Layer 8 of a small transformer language model trained on English Wikipedia (16 layers, counted from 0, width 64).
In attention head 1, each number of a token's query or key is one row of weights dot the token's vector x plus its bias. A token spreads its attention over itself and the tokens before it by the softmax of 0.177 times query dot key.
The model reads these tokens: " Per" "cept" "ion" " was" " turn" "ed" " into" " a" " book" " published" " by" " Port" "age" " &" " Main" " press" " and" " was" " ch" "os" "en" " for" " the" " Canadian" " Child" "ren" "’s" " Book" " Centre" "'s" " Best" " Book"

Query weights of the head. A number n stands for (n - 500) times 0.00083.
q0 (bias -0.023): 490 333 601 573 705 376 655 825 834 364 404 463 331 514 433 628 508 550 457 314 396 584 351 515 419 482 336 725 422 368 406 657 308 558 582 489 466 628 320 602 524 713 379 373 529 381 376 602 792 426 474 433 608 535 350 456 307 452 589 399 470 502 584 491
q1 (bias 0.077): 458 433 541 777 663 697 412 551 616 381 656 654 402 674 757 469 389 716 682 675 273 417 489 706 430 291 658 348 242 732 452 651 668 450 548 419 491 401 367 567 607 618 650 418 209 535 225 342 55 348 459 524 530 541 382 299 425 641 539 657 260 632 360 359
q2 (bias -0.143): 351 615 312 448 450 392 437 309 350 574 794 409 657 456 541 275 173 672 810 417 632 397 342 437 805 588 455 719 255 419 481 829 603 581 616 221 328 620 481 400 347 453 273 787 538 410 650 467 627 648 420 413 555 429 244 337 422 594 305 393 688 721 887 613
q3 (bias -0.014): 606 513 507 554 394 624 692 719 726 688 420 482 609 469 598 484 602 464 451 66 484 521 505 409 613 490 520 456 516 468 706 315 505 699 400 356 677 559 536 367 621 465 421 616 396 596 556 364 472 800 382 639 289 406 220 168 415 492 571 470 380 528 330 433
q4 (bias -0.029): 628 568 542 554 334 251 711 673 570 524 354 511 406 655 605 520 518 555 719 600 457 389 550 432 647 426 715 612 670 266 378 437 618 790 579 493 602 157 586 122 295 512 432 573 564 638 339 176 607 446 562 519 473 398 481 593 255 437 315 572 681 649 443 464
q5 (bias 0.048): 582 397 616 584 486 670 257 668 383 519 527 817 367 448 389 439 663 304 412 308 457 535 710 546 635 333 556 349 487 517 494 465 687 598 379 250 887 600 471 637 244 663 407 372 276 723 530 260 525 421 516 539 465 556 624 478 423 558 640 515 545 405 611 427
q6 (bias 0.035): 618 496 635 693 529 303 173 641 284 299 385 667 324 531 683 261 561 603 426 782 559 421 441 366 375 585 706 279 351 482 732 472 546 589 620 411 374 454 272 545 516 460 601 668 483 725 455 566 595 296 461 374 462 448 468 443 826 509 706 444 512 468 367 467
q7 (bias -0.048): 539 525 478 519 578 467 262 697 534 604 676 554 301 488 340 369 574 378 554 685 408 351 450 453 201 669 309 425 607 549 532 480 286 381 622 447 504 456 694 568 343 580 562 357 349 607 581 433 404 656 520 648 597 446 382 626 654 476 498 789 332 335 522 704
q8 (bias -0.048): 522 708 410 505 659 528 451 515 381 449 648 402 596 555 351 587 435 592 469 327 411 182 600 352 547 294 412 514 155 158 572 295 372 510 426 455 522 653 471 367 684 842 501 408 726 451 422 533 565 490 540 543 459 647 553 693 519 540 566 616 461 578 543 585
q9 (bias -0.171): 505 494 391 588 312 381 678 488 347 521 835 525 483 504 498 372 440 687 579 616 344 379 406 430 730 639 520 477 258 479 302 558 751 484 405 630 530 328 336 110 647 157 312 922 852 434 406 605 782 508 469 518 587 597 563 261 310 507 621 701 286 486 396 604
q10 (bias 0.024): 625 662 400 578 743 354 471 426 391 512 622 547 622 375 407 672 571 549 640 556 614 622 578 438 553 508 535 386 597 387 384 575 346 338 795 353 373 314 719 459 663 265 517 491 670 345 558 483 479 349 461 478 246 344 636 572 385 565 544 398 419 300 576 619
q11 (bias 0.078): 477 449 771 521 600 455 539 520 580 222 333 385 486 401 416 486 518 321 613 694 555 410 540 483 610 561 638 496 470 467 475 466 448 668 579 487 310 669 502 738 336 612 426 349 558 389 539 412 416 514 531 596 534 621 501 776 550 365 763 272 272 467 469 537
q12 (bias 0.006): 855 473 393 463 98 471 560 532 613 383 467 542 648 582 424 314 496 591 711 323 607 424 372 724 571 630 467 579 704 612 321 760 497 601 374 654 323 251 605 769 440 548 281 779 622 692 445 580 490 295 575 577 507 416 351 367 619 452 542 536 552 363 483 570
q13 (bias 0.048): 367 617 520 660 526 587 207 403 516 469 332 504 504 366 462 424 365 665 432 180 225 509 574 720 455 522 561 663 524 463 523 357 766 476 648 608 423 398 630 385 362 630 613 394 771 542 611 448 354 359 658 470 557 548 418 421 292 381 540 396 516 720 733 549
q14 (bias -0.012): 314 491 352 370 490 495 363 661 528 354 522 568 724 563 497 496 196 514 449 296 640 631 343 292 447 457 485 518 343 366 480 663 309 422 540 629 650 781 625 339 558 725 377 229 737 373 462 509 603 770 363 489 557 495 634 681 585 341 857 439 405 612 500 334
q15 (bias -0.011): 626 595 644 512 453 433 665 552 522 562 411 442 359 603 580 588 336 473 357 473 480 553 438 196 671 353 259 410 327 503 279 548 619 639 472 351 600 266 190 604 577 457 577 532 660 484 707 512 491 590 450 407 456 576 467 654 455 550 559 281 589 648 587 643
q16 (bias 0.007): 503 646 623 479 550 511 559 479 185 550 342 468 492 603 492 493 519 598 347 581 433 575 500 500 551 517 264 466 262 649 486 463 457 570 542 549 313 386 477 321 432 539 446 477 443 608 728 524 377 487 494 430 892 447 538 557 487 695 469 780 405 291 334 454
q17 (bias -0.025): 578 423 516 585 295 367 668 637 586 627 714 608 461 623 501 352 405 480 542 369 662 357 602 492 551 379 385 494 562 499 638 496 911 586 465 322 197 468 367 424 449 380 559 609 582 461 326 557 291 357 449 381 618 591 648 506 561 310 680 654 681 434 436 414
q18 (bias 0.090): 575 374 755 462 441 637 522 544 662 286 654 486 537 605 496 530 601 610 474 603 504 319 449 453 211 275 703 435 581 643 513 509 483 507 529 375 548 602 409 380 492 678 564 727 550 855 199 499 224 435 427 433 437 547 611 577 610 402 497 455 417 487 520 541
q19 (bias -0.001): 598 431 263 433 485 428 702 485 543 569 576 214 447 549 538 354 564 689 457 419 700 410 469 388 606 588 354 520 587 477 430 507 767 419 325 641 549 566 341 472 483 531 711 734 260 583 439 503 568 480 291 598 698 437 629 476 415 730 479 402 357 409 381 349
q20 (bias 0.006): 533 692 389 585 505 567 406 604 516 681 427 551 527 464 316 393 459 441 556 550 524 359 531 518 358 442 610 380 350 613 287 411 797 481 664 640 522 629 483 472 497 416 431 394 457 431 397 585 414 383 481 569 545 462 402 517 493 843 519 557 658 181 514 383
q21 (bias 0.028): 536 338 556 714 455 531 556 250 371 362 507 471 617 367 661 510 815 399 451 490 746 564 452 213 539 734 331 538 454 679 421 372 540 650 630 518 392 248 392 621 116 648 549 468 424 580 384 423 723 581 462 486 565 394 789 472 567 556 608 241 392 192 339 518
q22 (bias -0.004): 511 476 532 608 589 541 719 435 403 551 462 565 563 350 502 378 328 653 548 710 401 519 453 153 549 264 285 615 770 573 601 541 432 554 467 512 398 503 367 494 546 560 472 499 371 537 340 478 649 346 559 719 257 436 508 497 284 459 593 613 594 342 656 654
q23 (bias -0.026): 499 571 564 388 419 426 589 494 528 417 560 369 684 400 376 416 602 595 474 561 677 400 382 476 423 500 150 460 596 373 455 315 452 558 496 443 548 543 500 366 598 402 354 643 588 455 475 659 594 799 549 358 520 650 309 434 704 463 383 728 520 438 607 529
q24 (bias 0.058): 587 346 735 419 679 534 391 647 571 492 326 401 604 649 410 611 657 582 542 415 643 610 508 484 757 272 481 560 455 587 403 399 524 527 372 498 422 645 450 492 364 434 770 271 520 503 539 488 406 504 609 425 259 321 833 457 621 293 381 623 271 319 458 500
q25 (bias -0.058): 405 647 302 283 321 493 363 520 612 381 577 856 527 505 577 589 413 537 657 341 498 201 433 446 590 793 320 432 578 379 529 508 489 528 427 502 632 510 539 459 549 525 667 663 300 440 566 662 595 384 445 355 668 555 525 473 317 401 511 455 578 466 601 620
q26 (bias 0.081): 452 459 635 453 647 511 567 444 797 366 551 411 645 469 793 518 526 491 440 641 365 408 574 569 510 254 632 307 461 518 777 505 654 253 433 624 551 435 361 491 454 606 513 503 424 567 416 461 378 613 286 536 464 453 593 537 206 258 542 589 571 616 460 373
q27 (bias 0.041): 648 759 707 673 437 465 388 496 395 680 358 571 428 481 582 443 548 473 263 433 479 373 630 750 432 526 372 524 442 367 358 500 267 353 274 548 558 859 395 424 656 430 664 539 526 317 377 386 526 726 679 583 478 681 536 410 634 334 717 331 473 383 469 550
q28 (bias 0.004): 394 568 577 368 576 572 552 524 640 466 458 550 555 403 606 666 435 516 565 384 736 731 443 440 183 383 525 410 304 557 500 340 386 561 537 404 473 527 527 755 410 321 809 437 610 567 398 515 383 542 568 667 539 521 392 428 649 656 427 419 456 488 189 511
q29 (bias -0.086): 671 303 387 336 466 361 349 440 434 506 459 695 686 349 568 373 452 513 555 566 403 429 587 439 697 534 620 572 295 636 451 578 538 487 554 497 521 694 346 491 257 384 594 960 879 403 431 587 222 537 443 625 611 603 439 534 354 758 438 540 264 351 373 394
q30 (bias 0.220): 674 508 479 682 611 975 400 665 646 376 328 480 722 626 589 404 684 740 495 649 391 749 552 688 413 352 660 312 668 762 774 466 255 363 489 269 627 739 438 552 628 413 347 128 228 471 171 277 238 544 557 602 463 754 510 560 933 361 382 223 217 419 507 548
q31 (bias 0.056): 590 384 589 471 710 596 450 675 361 456 544 648 513 770 553 329 451 403 513 422 536 552 612 429 430 499 399 427 636 702 548 446 180 598 613 714 492 525 534 442 330 391 435 421 473 470 655 341 559 559 557 542 289 568 418 407 471 331 540 461 619 553 495 612

Key weights of the head. A number n stands for (n - 500) times 0.00078.
k0 (bias 0.013): 335 403 569 438 682 261 614 561 492 474 251 502 620 588 570 369 740 551 560 368 365 387 717 493 531 651 575 733 470 521 568 713 349 361 407 492 478 623 341 579 665 386 458 515 603 371 350 465 605 473 672 346 558 468 437 399 456 531 708 484 515 459 425 641
k1 (bias -0.036): 182 436 237 549 312 451 615 314 386 556 716 642 315 432 349 357 560 422 647 483 444 515 446 408 375 644 493 508 262 374 631 487 704 270 616 454 432 402 342 648 703 417 762 732 483 602 583 384 306 323 416 496 919 621 341 439 208 909 412 905 621 594 379 671
k2 (bias -0.053): 482 669 668 546 792 324 675 296 174 510 480 420 866 378 518 583 352 735 569 656 777 481 462 276 508 528 22 414 422 290 704 435 156 694 423 613 229 434 602 603 380 471 359 418 666 275 717 520 339 674 625 408 400 639 481 668 586 685 285 691 619 714 501 476
k3 (bias -0.062): 391 492 584 233 415 756 489 432 699 620 579 462 713 521 463 398 494 329 188 428 501 494 663 483 523 513 284 623 435 244 342 448 501 574 416 564 678 465 574 308 613 465 599 653 758 297 800 643 489 640 581 659 381 703 476 280 146 530 513 528 498 554 537 621
k4 (bias -0.023): 642 761 445 272 305 248 468 625 370 476 642 91 552 378 425 527 461 367 669 820 526 485 641 424 591 219 518 499 554 364 369 516 431 571 863 315 552 509 476 268 757 508 627 506 719 196 530 447 657 387 447 422 504 776 408 567 428 509 436 672 437 409 491 378
k5 (bias 0.002): 475 197 485 254 396 536 736 617 390 622 611 605 251 541 431 374 356 344 301 457 712 361 646 694 481 418 547 464 401 592 417 508 693 467 390 376 712 609 664 474 162 600 564 766 340 575 582 544 383 610 412 466 487 600 384 514 247 341 564 651 850 556 361 859
k6 (bias 0.049): 634 605 573 623 486 414 384 628 352 427 368 594 225 683 616 534 518 543 464 703 450 256 451 539 548 507 526 315 521 412 332 246 793 279 622 658 180 396 439 302 286 398 797 434 381 676 664 512 629 622 588 455 387 390 405 475 630 734 670 596 762 413 145 464
k7 (bias -0.015): 339 403 716 623 491 784 372 515 732 518 533 514 188 525 343 265 645 291 692 558 583 402 390 626 369 521 454 326 816 413 528 513 470 441 632 512 481 514 680 511 557 542 514 438 573 529 401 563 307 535 425 398 290 480 295 548 409 669 640 680 319 451 666 842
k8 (bias 0.028): 394 774 544 503 772 593 605 369 603 467 555 498 669 576 400 404 553 428 519 720 726 212 587 512 454 356 586 270 342 611 747 467 370 306 266 242 555 647 308 451 672 718 562 257 791 284 351 506 379 495 432 578 683 497 615 635 607 344 596 357 707 518 593 641
k9 (bias -0.071): 556 691 647 506 414 548 691 629 110 487 483 365 523 497 622 561 843 589 364 572 607 354 209 501 388 775 404 633 181 514 509 282 493 507 579 380 339 491 253 310 538 467 243 485 587 352 766 518 526 437 374 671 567 726 831 700 480 622 476 475 473 414 364 309
k10 (bias 0.015): 584 773 394 655 584 487 582 428 567 332 449 576 522 367 473 626 567 575 259 481 379 587 539 565 499 346 604 415 813 430 458 661 397 549 832 292 418 360 439 639 657 293 570 474 383 320 597 382 330 470 424 562 184 552 671 777 497 477 461 207 414 563 446 671
k11 (bias 0.038): 475 397 516 659 357 394 393 328 472 433 594 502 321 470 784 466 524 459 620 601 547 554 767 657 527 454 618 373 611 686 513 732 283 386 496 275 466 690 250 582 421 537 541 434 683 692 496 352 466 513 482 526 442 397 521 360 495 416 639 653 455 690 468 462
k12 (bias -0.026): 668 273 415 263 271 369 652 508 499 581 334 260 683 382 232 348 504 475 493 593 448 832 400 514 451 654 466 515 530 436 204 546 429 812 579 449 217 213 495 642 401 405 480 753 641 656 353 566 686 596 596 618 465 559 462 547 625 605 572 627 521 403 391 726
k13 (bias 0.001): 454 558 502 534 374 317 268 397 398 543 335 476 428 303 465 562 302 485 489 424 553 680 573 827 465 470 600 564 220 445 700 412 648 577 686 397 413 545 360 435 558 490 499 730 784 478 539 415 415 213 586 324 524 463 452 606 334 465 510 264 632 740 855 663
k14 (bias 0.038): 263 547 411 485 501 400 452 695 624 405 565 524 820 589 525 345 443 663 315 467 698 636 360 559 519 524 470 597 648 367 773 508 283 234 463 433 632 608 376 449 566 691 537 329 516 447 487 590 609 667 428 346 498 315 284 782 570 392 828 268 517 713 572 524
k15 (bias 0.044): 554 310 644 651 489 439 469 528 348 589 456 423 406 451 546 613 645 478 486 470 608 250 586 201 782 375 566 427 448 542 548 370 523 793 466 516 677 470 249 780 659 379 464 485 354 379 656 865 566 629 323 300 533 449 555 623 497 701 508 262 614 525 507 352
k16 (bias 0.022): 629 594 463 544 547 725 496 513 427 499 408 263 617 483 435 386 637 418 523 444 467 436 645 738 528 345 425 379 365 574 903 377 532 520 383 556 437 474 456 503 558 497 467 348 265 566 625 379 468 418 537 376 766 494 495 452 535 491 649 680 462 313 492 206
k17 (bias -0.033): 480 380 457 465 357 513 518 641 398 638 776 501 575 643 367 643 641 295 545 498 403 329 632 548 369 423 230 596 384 455 344 464 716 508 422 599 210 603 151 549 320 459 535 543 644 585 505 661 410 668 562 520 635 582 660 645 593 445 419 633 380 674 479 440
k18 (bias 0.029): 380 497 491 564 378 448 433 559 336 387 562 616 562 362 353 401 453 476 685 548 456 366 293 589 535 447 446 432 500 494 343 582 715 369 616 376 691 482 382 575 366 524 708 547 560 893 311 403 428 629 390 675 466 450 495 590 469 631 391 723 568 486 558 539
k19 (bias -0.013): 676 438 506 579 440 716 696 439 223 558 431 363 517 391 508 591 607 536 539 585 551 361 482 266 283 610 323 732 535 460 504 590 669 568 282 769 591 520 583 600 371 570 648 337 575 490 375 392 533 397 499 562 705 513 648 345 366 478 611 514 246 323 352 423
k20 (bias -0.034): 500 513 390 542 464 523 515 434 441 460 568 596 576 446 401 739 862 303 270 451 655 639 555 584 358 323 363 447 457 525 642 487 716 466 552 431 401 639 576 573 562 433 474 330 484 448 390 587 406 384 558 529 290 638 276 463 598 600 582 511 721 441 474 375
k21 (bias 0.001): 561 215 564 646 686 649 736 571 448 331 390 211 288 379 668 498 420 369 483 586 306 381 609 579 728 675 392 459 774 393 606 483 554 545 504 526 624 373 419 780 212 819 718 569 337 603 478 312 531 357 343 602 399 548 528 440 640 493 664 245 296 429 281 398
k22 (bias -0.000): 496 712 412 535 647 526 612 450 317 664 552 632 399 423 380 369 293 414 569 682 493 286 475 438 777 522 537 598 874 426 460 498 627 589 313 419 405 522 333 393 589 618 357 777 304 326 397 529 769 371 659 609 413 236 566 556 339 463 321 518 618 201 512 573
k23 (bias 0.018): 539 616 805 427 409 731 587 504 591 309 415 521 594 660 629 420 718 524 539 815 596 415 350 615 350 529 173 396 524 649 483 553 378 702 412 477 415 704 453 436 439 573 451 504 368 613 498 492 578 652 599 338 428 547 538 597 458 572 306 396 412 434 616 356
k24 (bias 0.008): 651 463 584 616 544 590 611 510 608 439 629 469 456 566 596 539 410 501 342 393 684 705 519 506 691 183 476 521 572 401 564 441 524 344 438 496 554 590 182 423 509 441 755 651 301 641 529 556 405 476 346 425 578 452 848 320 476 396 478 495 214 416 621 728
k25 (bias -0.006): 464 303 596 290 562 607 547 407 268 563 468 497 378 670 508 749 698 556 415 556 450 423 333 488 438 513 453 639 453 347 371 706 254 766 662 521 398 336 601 300 225 638 467 446 603 538 412 502 580 497 456 358 672 389 489 644 484 507 517 551 708 707 519 627
k26 (bias 0.023): 238 500 327 352 415 224 409 554 424 485 527 587 564 701 434 555 550 535 629 569 393 510 633 428 634 524 375 380 392 421 654 635 783 241 395 635 654 446 461 336 459 529 607 582 641 543 640 594 451 492 300 617 660 276 794 526 164 391 457 630 303 521 578 470
k27 (bias 0.002): 523 509 532 828 315 642 306 426 552 499 281 453 518 679 694 430 552 469 323 774 564 373 540 345 212 348 599 571 377 451 460 340 455 554 465 574 508 786 569 342 750 481 277 738 390 590 383 278 441 507 357 519 525 630 581 301 544 425 762 378 556 426 708 555
k28 (bias 0.017): 201 449 451 563 506 526 405 384 861 482 604 556 514 426 530 476 423 629 380 254 541 448 375 711 457 208 515 548 566 480 494 278 593 715 572 620 690 638 491 700 490 359 754 573 586 486 372 514 447 497 466 453 608 450 459 233 541 721 551 502 339 483 259 438
k29 (bias -0.028): 627 569 462 687 548 439 350 464 367 565 410 446 467 320 706 697 454 590 340 471 703 533 423 767 322 404 217 550 361 484 602 619 330 523 521 551 450 327 398 459 297 552 615 614 850 542 559 554 300 612 347 630 591 743 460 651 598 812 439 694 523 140 414 300
k30 (bias 0.021): 572 241 309 780 260 797 384 689 620 230 678 936 557 518 584 242 250 729 580 520 187 659 330 622 494 369 471 487 567 527 498 884 714 296 394 316 506 494 570 605 697 356 554 749 132 612 270 418 406 490 505 596 494 638 394 282 197 442 304 413 665 786 466 694
k31 (bias 0.045): 587 564 608 706 587 500 612 598 644 534 456 691 401 525 469 503 476 434 496 393 566 468 392 576 489 533 473 307 760 397 565 497 484 582 601 569 545 382 366 402 388 336 469 629 431 368 503 409 560 744 688 575 437 724 252 445 399 435 696 422 403 431 532 553

The vector x that enters this layer's attention at each token. A number n stands for (n - 500) times 0.0088.
0 " Per": 639 642 673 466 426 439 624 679 504 572 478 243 648 480 635 600 529 555 255 489 477 318 663 547 545 582 642 483 405 544 637 525 223 722 534 440 594 535 457 362 497 719 380 420 573 259 501 432 391 626 517 571 435 626 429 461 377 476 557 222 369 626 488 255
1 "cept": 486 670 581 393 674 475 633 476 332 443 351 365 503 344 678 554 585 676 443 476 716 613 561 681 454 378 563 475 672 642 604 387 359 749 457 430 484 515 369 313 515 542 250 363 625 341 499 546 461 474 471 330 625 737 532 530 789 362 492 359 320 439 515 328
2 "ion": 599 648 653 587 696 638 676 363 448 518 467 356 561 350 630 475 573 575 360 488 692 687 548 570 366 363 494 566 580 487 539 445 265 631 485 500 462 549 401 371 452 522 292 213 600 316 576 545 298 461 594 218 634 762 547 659 664 478 488 358 357 415 552 364
3 " was": 667 671 688 594 720 727 542 442 497 447 502 173 608 557 430 594 596 458 438 537 553 400 639 531 598 438 449 489 609 522 503 492 325 693 563 455 563 538 416 369 455 507 408 209 601 324 564 478 345 482 490 505 634 496 499 575 634 504 614 200 509 305 574 140
4 " turn": 641 500 525 524 653 621 648 303 469 445 401 111 594 536 510 546 661 508 389 426 504 351 744 638 543 497 570 539 588 450 644 357 396 765 410 396 438 616 535 409 550 596 402 316 560 443 527 482 550 591 452 337 704 567 595 709 585 291 598 343 369 243 444 379
5 "ed": 479 496 449 535 607 676 758 383 563 517 431 63 391 493 484 648 670 578 340 587 477 511 630 523 597 509 319 411 470 624 646 452 449 712 404 548 380 654 484 464 525 682 428 222 638 400 540 428 491 467 582 360 681 536 623 640 623 421 559 356 368 363 377 298
6 " into": 595 590 560 533 585 647 502 535 555 531 335 24 628 389 600 620 775 671 453 559 529 379 642 712 519 501 414 498 523 630 611 484 285 622 424 567 505 709 489 468 447 629 436 254 588 353 490 541 402 433 565 347 476 499 515 624 501 430 501 343 475 334 387 238
7 " a": 604 629 546 544 550 470 540 504 617 576 331 255 665 542 466 674 665 565 467 468 578 269 657 637 439 403 551 575 487 763 674 453 318 737 550 584 456 649 492 536 367 527 402 223 497 299 658 468 443 391 499 345 490 462 401 415 663 435 670 403 497 305 472 217
8 " book": 529 595 714 565 585 457 544 413 355 447 267 337 606 453 590 604 680 615 375 479 604 516 765 725 384 293 638 479 494 486 680 488 279 618 390 470 565 625 389 451 505 510 422 276 615 390 524 398 474 502 376 234 771 658 653 587 525 440 531 401 413 345 546 365
9 " published": 574 689 618 449 621 531 538 414 529 492 439 282 434 370 569 563 624 592 427 617 590 539 764 595 542 455 489 485 485 670 585 572 334 770 292 468 572 628 351 418 634 484 499 223 630 431 480 342 355 395 422 296 500 669 701 629 542 512 470 343 312 425 596 207
10 " by": 722 644 679 437 754 638 501 492 558 512 261 192 603 425 627 558 722 585 399 613 591 436 633 692 461 445 361 408 617 592 538 575 301 639 511 527 575 614 464 380 484 608 475 241 626 242 396 511 237 383 456 381 454 431 629 550 526 533 494 391 428 448 482 336
11 " Port": 697 397 444 486 816 491 622 480 516 410 295 316 611 308 666 585 749 659 464 490 658 481 577 742 420 399 613 448 551 454 460 457 156 804 463 480 455 658 445 346 545 651 330 378 408 423 572 428 409 541 466 409 508 617 459 544 619 492 480 367 408 439 589 382
12 "age": 549 586 623 474 615 462 661 255 515 472 351 298 527 317 631 464 613 720 449 407 697 625 498 664 447 422 504 409 550 607 617 450 260 725 596 403 634 615 458 562 508 393 310 340 475 436 565 519 273 523 554 257 635 706 421 534 714 551 518 372 363 419 595 297
13 " &": 454 646 704 512 731 549 601 435 384 578 325 212 609 353 601 488 597 663 513 522 682 558 524 764 419 497 505 391 626 626 507 433 265 696 584 429 585 703 444 581 497 481 428 379 429 221 499 428 310 484 584 422 503 617 466 514 639 554 550 287 339 308 451 328
14 " Main": 705 483 558 540 704 578 618 414 506 351 350 263 586 228 571 515 634 694 417 510 712 538 561 666 422 454 635 463 536 604 600 493 193 688 470 505 494 617 478 389 423 458 458 306 373 210 637 407 381 510 490 373 577 710 534 509 680 564 573 401 405 275 534 494
15 " press": 632 530 522 480 657 576 611 359 457 262 444 273 590 379 505 573 607 637 481 544 640 561 744 664 352 510 646 591 582 703 608 384 360 669 411 529 557 649 523 442 311 502 376 276 440 342 410 496 350 585 461 239 583 691 586 649 633 503 449 369 232 345 506 418
16 " and": 532 690 685 505 706 726 488 491 425 438 303 256 609 393 558 568 554 451 422 632 724 410 590 689 484 423 537 460 658 695 477 458 377 624 462 537 610 681 455 637 623 515 448 253 541 170 552 434 342 477 430 382 480 536 506 589 601 538 525 418 297 297 397 278
17 " was": 673 669 697 639 737 678 482 415 606 413 473 210 583 581 438 559 636 455 467 570 551 390 602 565 587 435 427 453 622 535 536 527 273 646 526 462 562 578 372 437 450 495 439 216 542 363 545 496 373 514 428 509 668 420 559 568 619 534 625 222 479 250 564 150
18 " ch": 573 524 615 581 692 553 609 469 551 543 448 277 609 520 544 589 655 418 596 598 540 335 580 649 533 453 418 558 610 587 629 414 451 672 349 334 411 604 453 347 559 659 526 382 518 481 573 332 423 513 467 412 439 662 748 600 653 382 412 94 403 234 458 290
19 "os": 576 489 708 465 689 611 425 360 662 497 317 232 470 336 710 490 770 695 438 421 531 443 488 350 516 534 404 457 524 612 714 352 401 528 435 557 541 511 414 471 510 673 454 487 510 205 553 435 453 687 488 324 611 518 574 701 647 387 641 278 463 357 590 332
20 "en": 693 601 625 540 581 566 640 423 668 585 330 375 527 553 634 493 626 567 453 543 422 511 555 498 481 447 399 431 582 559 584 304 344 704 386 485 396 668 340 420 643 642 342 252 533 267 565 511 462 585 656 213 547 528 567 600 724 394 670 349 462 205 488 306
21 " for": 682 542 685 660 631 599 433 414 458 386 271 254 511 378 629 631 761 670 459 634 524 436 640 586 508 438 403 446 655 712 561 557 298 642 387 584 505 706 514 397 553 487 420 247 591 240 455 517 446 397 579 475 489 459 516 515 610 374 584 423 438 277 511 245
22 " the": 550 635 449 620 650 596 481 566 617 556 373 411 639 584 516 610 683 644 477 462 701 325 697 696 482 343 553 442 592 684 568 474 219 642 383 603 501 620 428 505 456 540 335 293 508 245 623 448 359 457 445 361 441 457 508 521 656 481 542 421 358 399 504 113
23 " Canadian": 499 589 551 548 705 596 410 455 532 518 288 531 701 404 444 540 668 663 595 583 726 559 707 799 378 322 501 402 458 554 567 425 241 600 531 476 537 566 452 349 476 533 443 192 457 280 452 462 361 551 434 274 541 657 572 456 630 524 653 319 418 440 606 318
24 " Child": 554 584 731 455 756 480 614 377 424 443 415 452 516 392 543 628 630 578 341 548 706 554 654 770 367 321 685 472 548 497 555 442 159 626 466 396 542 599 503 408 468 479 411 403 390 408 560 370 329 586 359 239 578 671 569 476 616 465 607 460 284 364 696 516
25 "ren": 445 490 571 428 806 640 654 322 443 548 428 432 492 326 547 461 560 516 321 545 751 539 510 581 465 376 557 311 604 619 601 381 277 521 628 511 543 594 432 476 618 567 468 210 519 277 532 433 334 560 686 226 581 556 623 494 670 731 544 359 286 505 594 392
26 "’s": 483 664 721 639 696 603 476 527 533 396 456 337 513 514 510 538 635 669 458 574 680 485 677 711 472 449 518 413 561 617 639 424 240 583 545 635 584 632 513 403 450 392 410 292 534 244 612 389 319 486 520 343 436 555 519 482 594 546 593 301 220 304 534 230
27 " Book": 570 544 676 512 626 433 535 396 400 475 334 349 538 405 652 523 601 614 396 448 724 588 627 725 381 289 679 365 608 526 557 507 146 666 482 541 616 685 339 393 494 476 580 324 462 395 529 405 380 560 409 292 607 719 597 541 622 490 626 382 333 301 570 464
28 " Centre": 670 509 648 422 640 470 564 356 473 411 381 424 566 358 612 459 493 674 433 535 667 571 654 619 399 335 599 424 606 516 525 454 269 647 503 559 669 645 406 375 482 461 630 212 430 316 575 420 339 499 628 345 592 784 533 553 731 487 581 326 293 297 622 371
29 "'s": 549 617 684 639 714 548 559 543 481 374 479 348 529 563 488 523 569 689 481 535 662 518 627 679 512 435 580 445 581 626 665 402 243 633 465 621 595 640 482 425 384 401 476 321 505 220 576 366 257 413 558 374 441 594 563 447 605 569 577 319 255 289 571 208
30 " Best": 573 577 607 571 685 429 516 452 387 423 394 389 573 504 597 581 512 620 515 505 740 592 660 807 359 365 586 400 624 588 682 417 306 705 479 637 546 695 340 303 463 558 442 288 406 333 477 496 330 457 496 395 550 599 542 432 559 484 631 303 304 290 625 312
31 " Book": 575 531 666 482 648 463 568 360 329 483 366 341 518 399 646 513 544 599 398 513 717 613 595 680 401 267 685 379 647 556 620 484 168 678 479 551 642 704 337 399 449 466 599 327 432 390 538 441 366 523 438 315 601 708 629 516 585 498 607 365 320 330 610 432

Token 30 " Best".
To which token does it give the most attention? 30 " Best"

Token 10 " by".
Which token does it look at most, and with what share of its attention? 9 " published", with about 40%

Token 26 "’s".
To which token does it give the most attention? 23 " Canadian"

Token 22 " the".
Which token does it look at most, and with what share of its attention? 22 " the", with about 10%

Token 25 "ren".
To which token does it give the most attention? 23 " Canadian"

Token 4 " turn".
To which token does it give the most attention? 0 " Per"

Token 18 " ch".
Which two tokens does it look at most, in order? 18 " ch", 9 " published"

Token 21 " for".
Which two tokens does it look at most, in order? 18 " ch", 21 " for"

Token 23 " Canadian".
Which token does it look at most, and with what share of its attention? 23 " Canadian", with about 60%

Token 12 "age".
Which two tokens does it look at most, in order? 12 "age", 11 " Port"

Token 7 " a".
Which token does it look at most, and with what share of its attention? 0 " Per", with about 30%

Token 15 " press".
Which token does it look at most, and with what share of its attention? 15 " press", with about 20%

Token 5 "ed".
To which token does it give the most attention? 4 " turn"

Token 6 " into".
Which two tokens does it look at most, in order? 0 " Per", 4 " turn"

Token 29 "'s".
To which token does it give the most attention? 27 " Book"

Token 13 " &".
To which token does it give the most attention? 12 "age"

Token 14 " Main".
To which token does it give the most attention? 14 " Main"

Token 31 " Book".
To which token does it give the most attention? 30 " Best"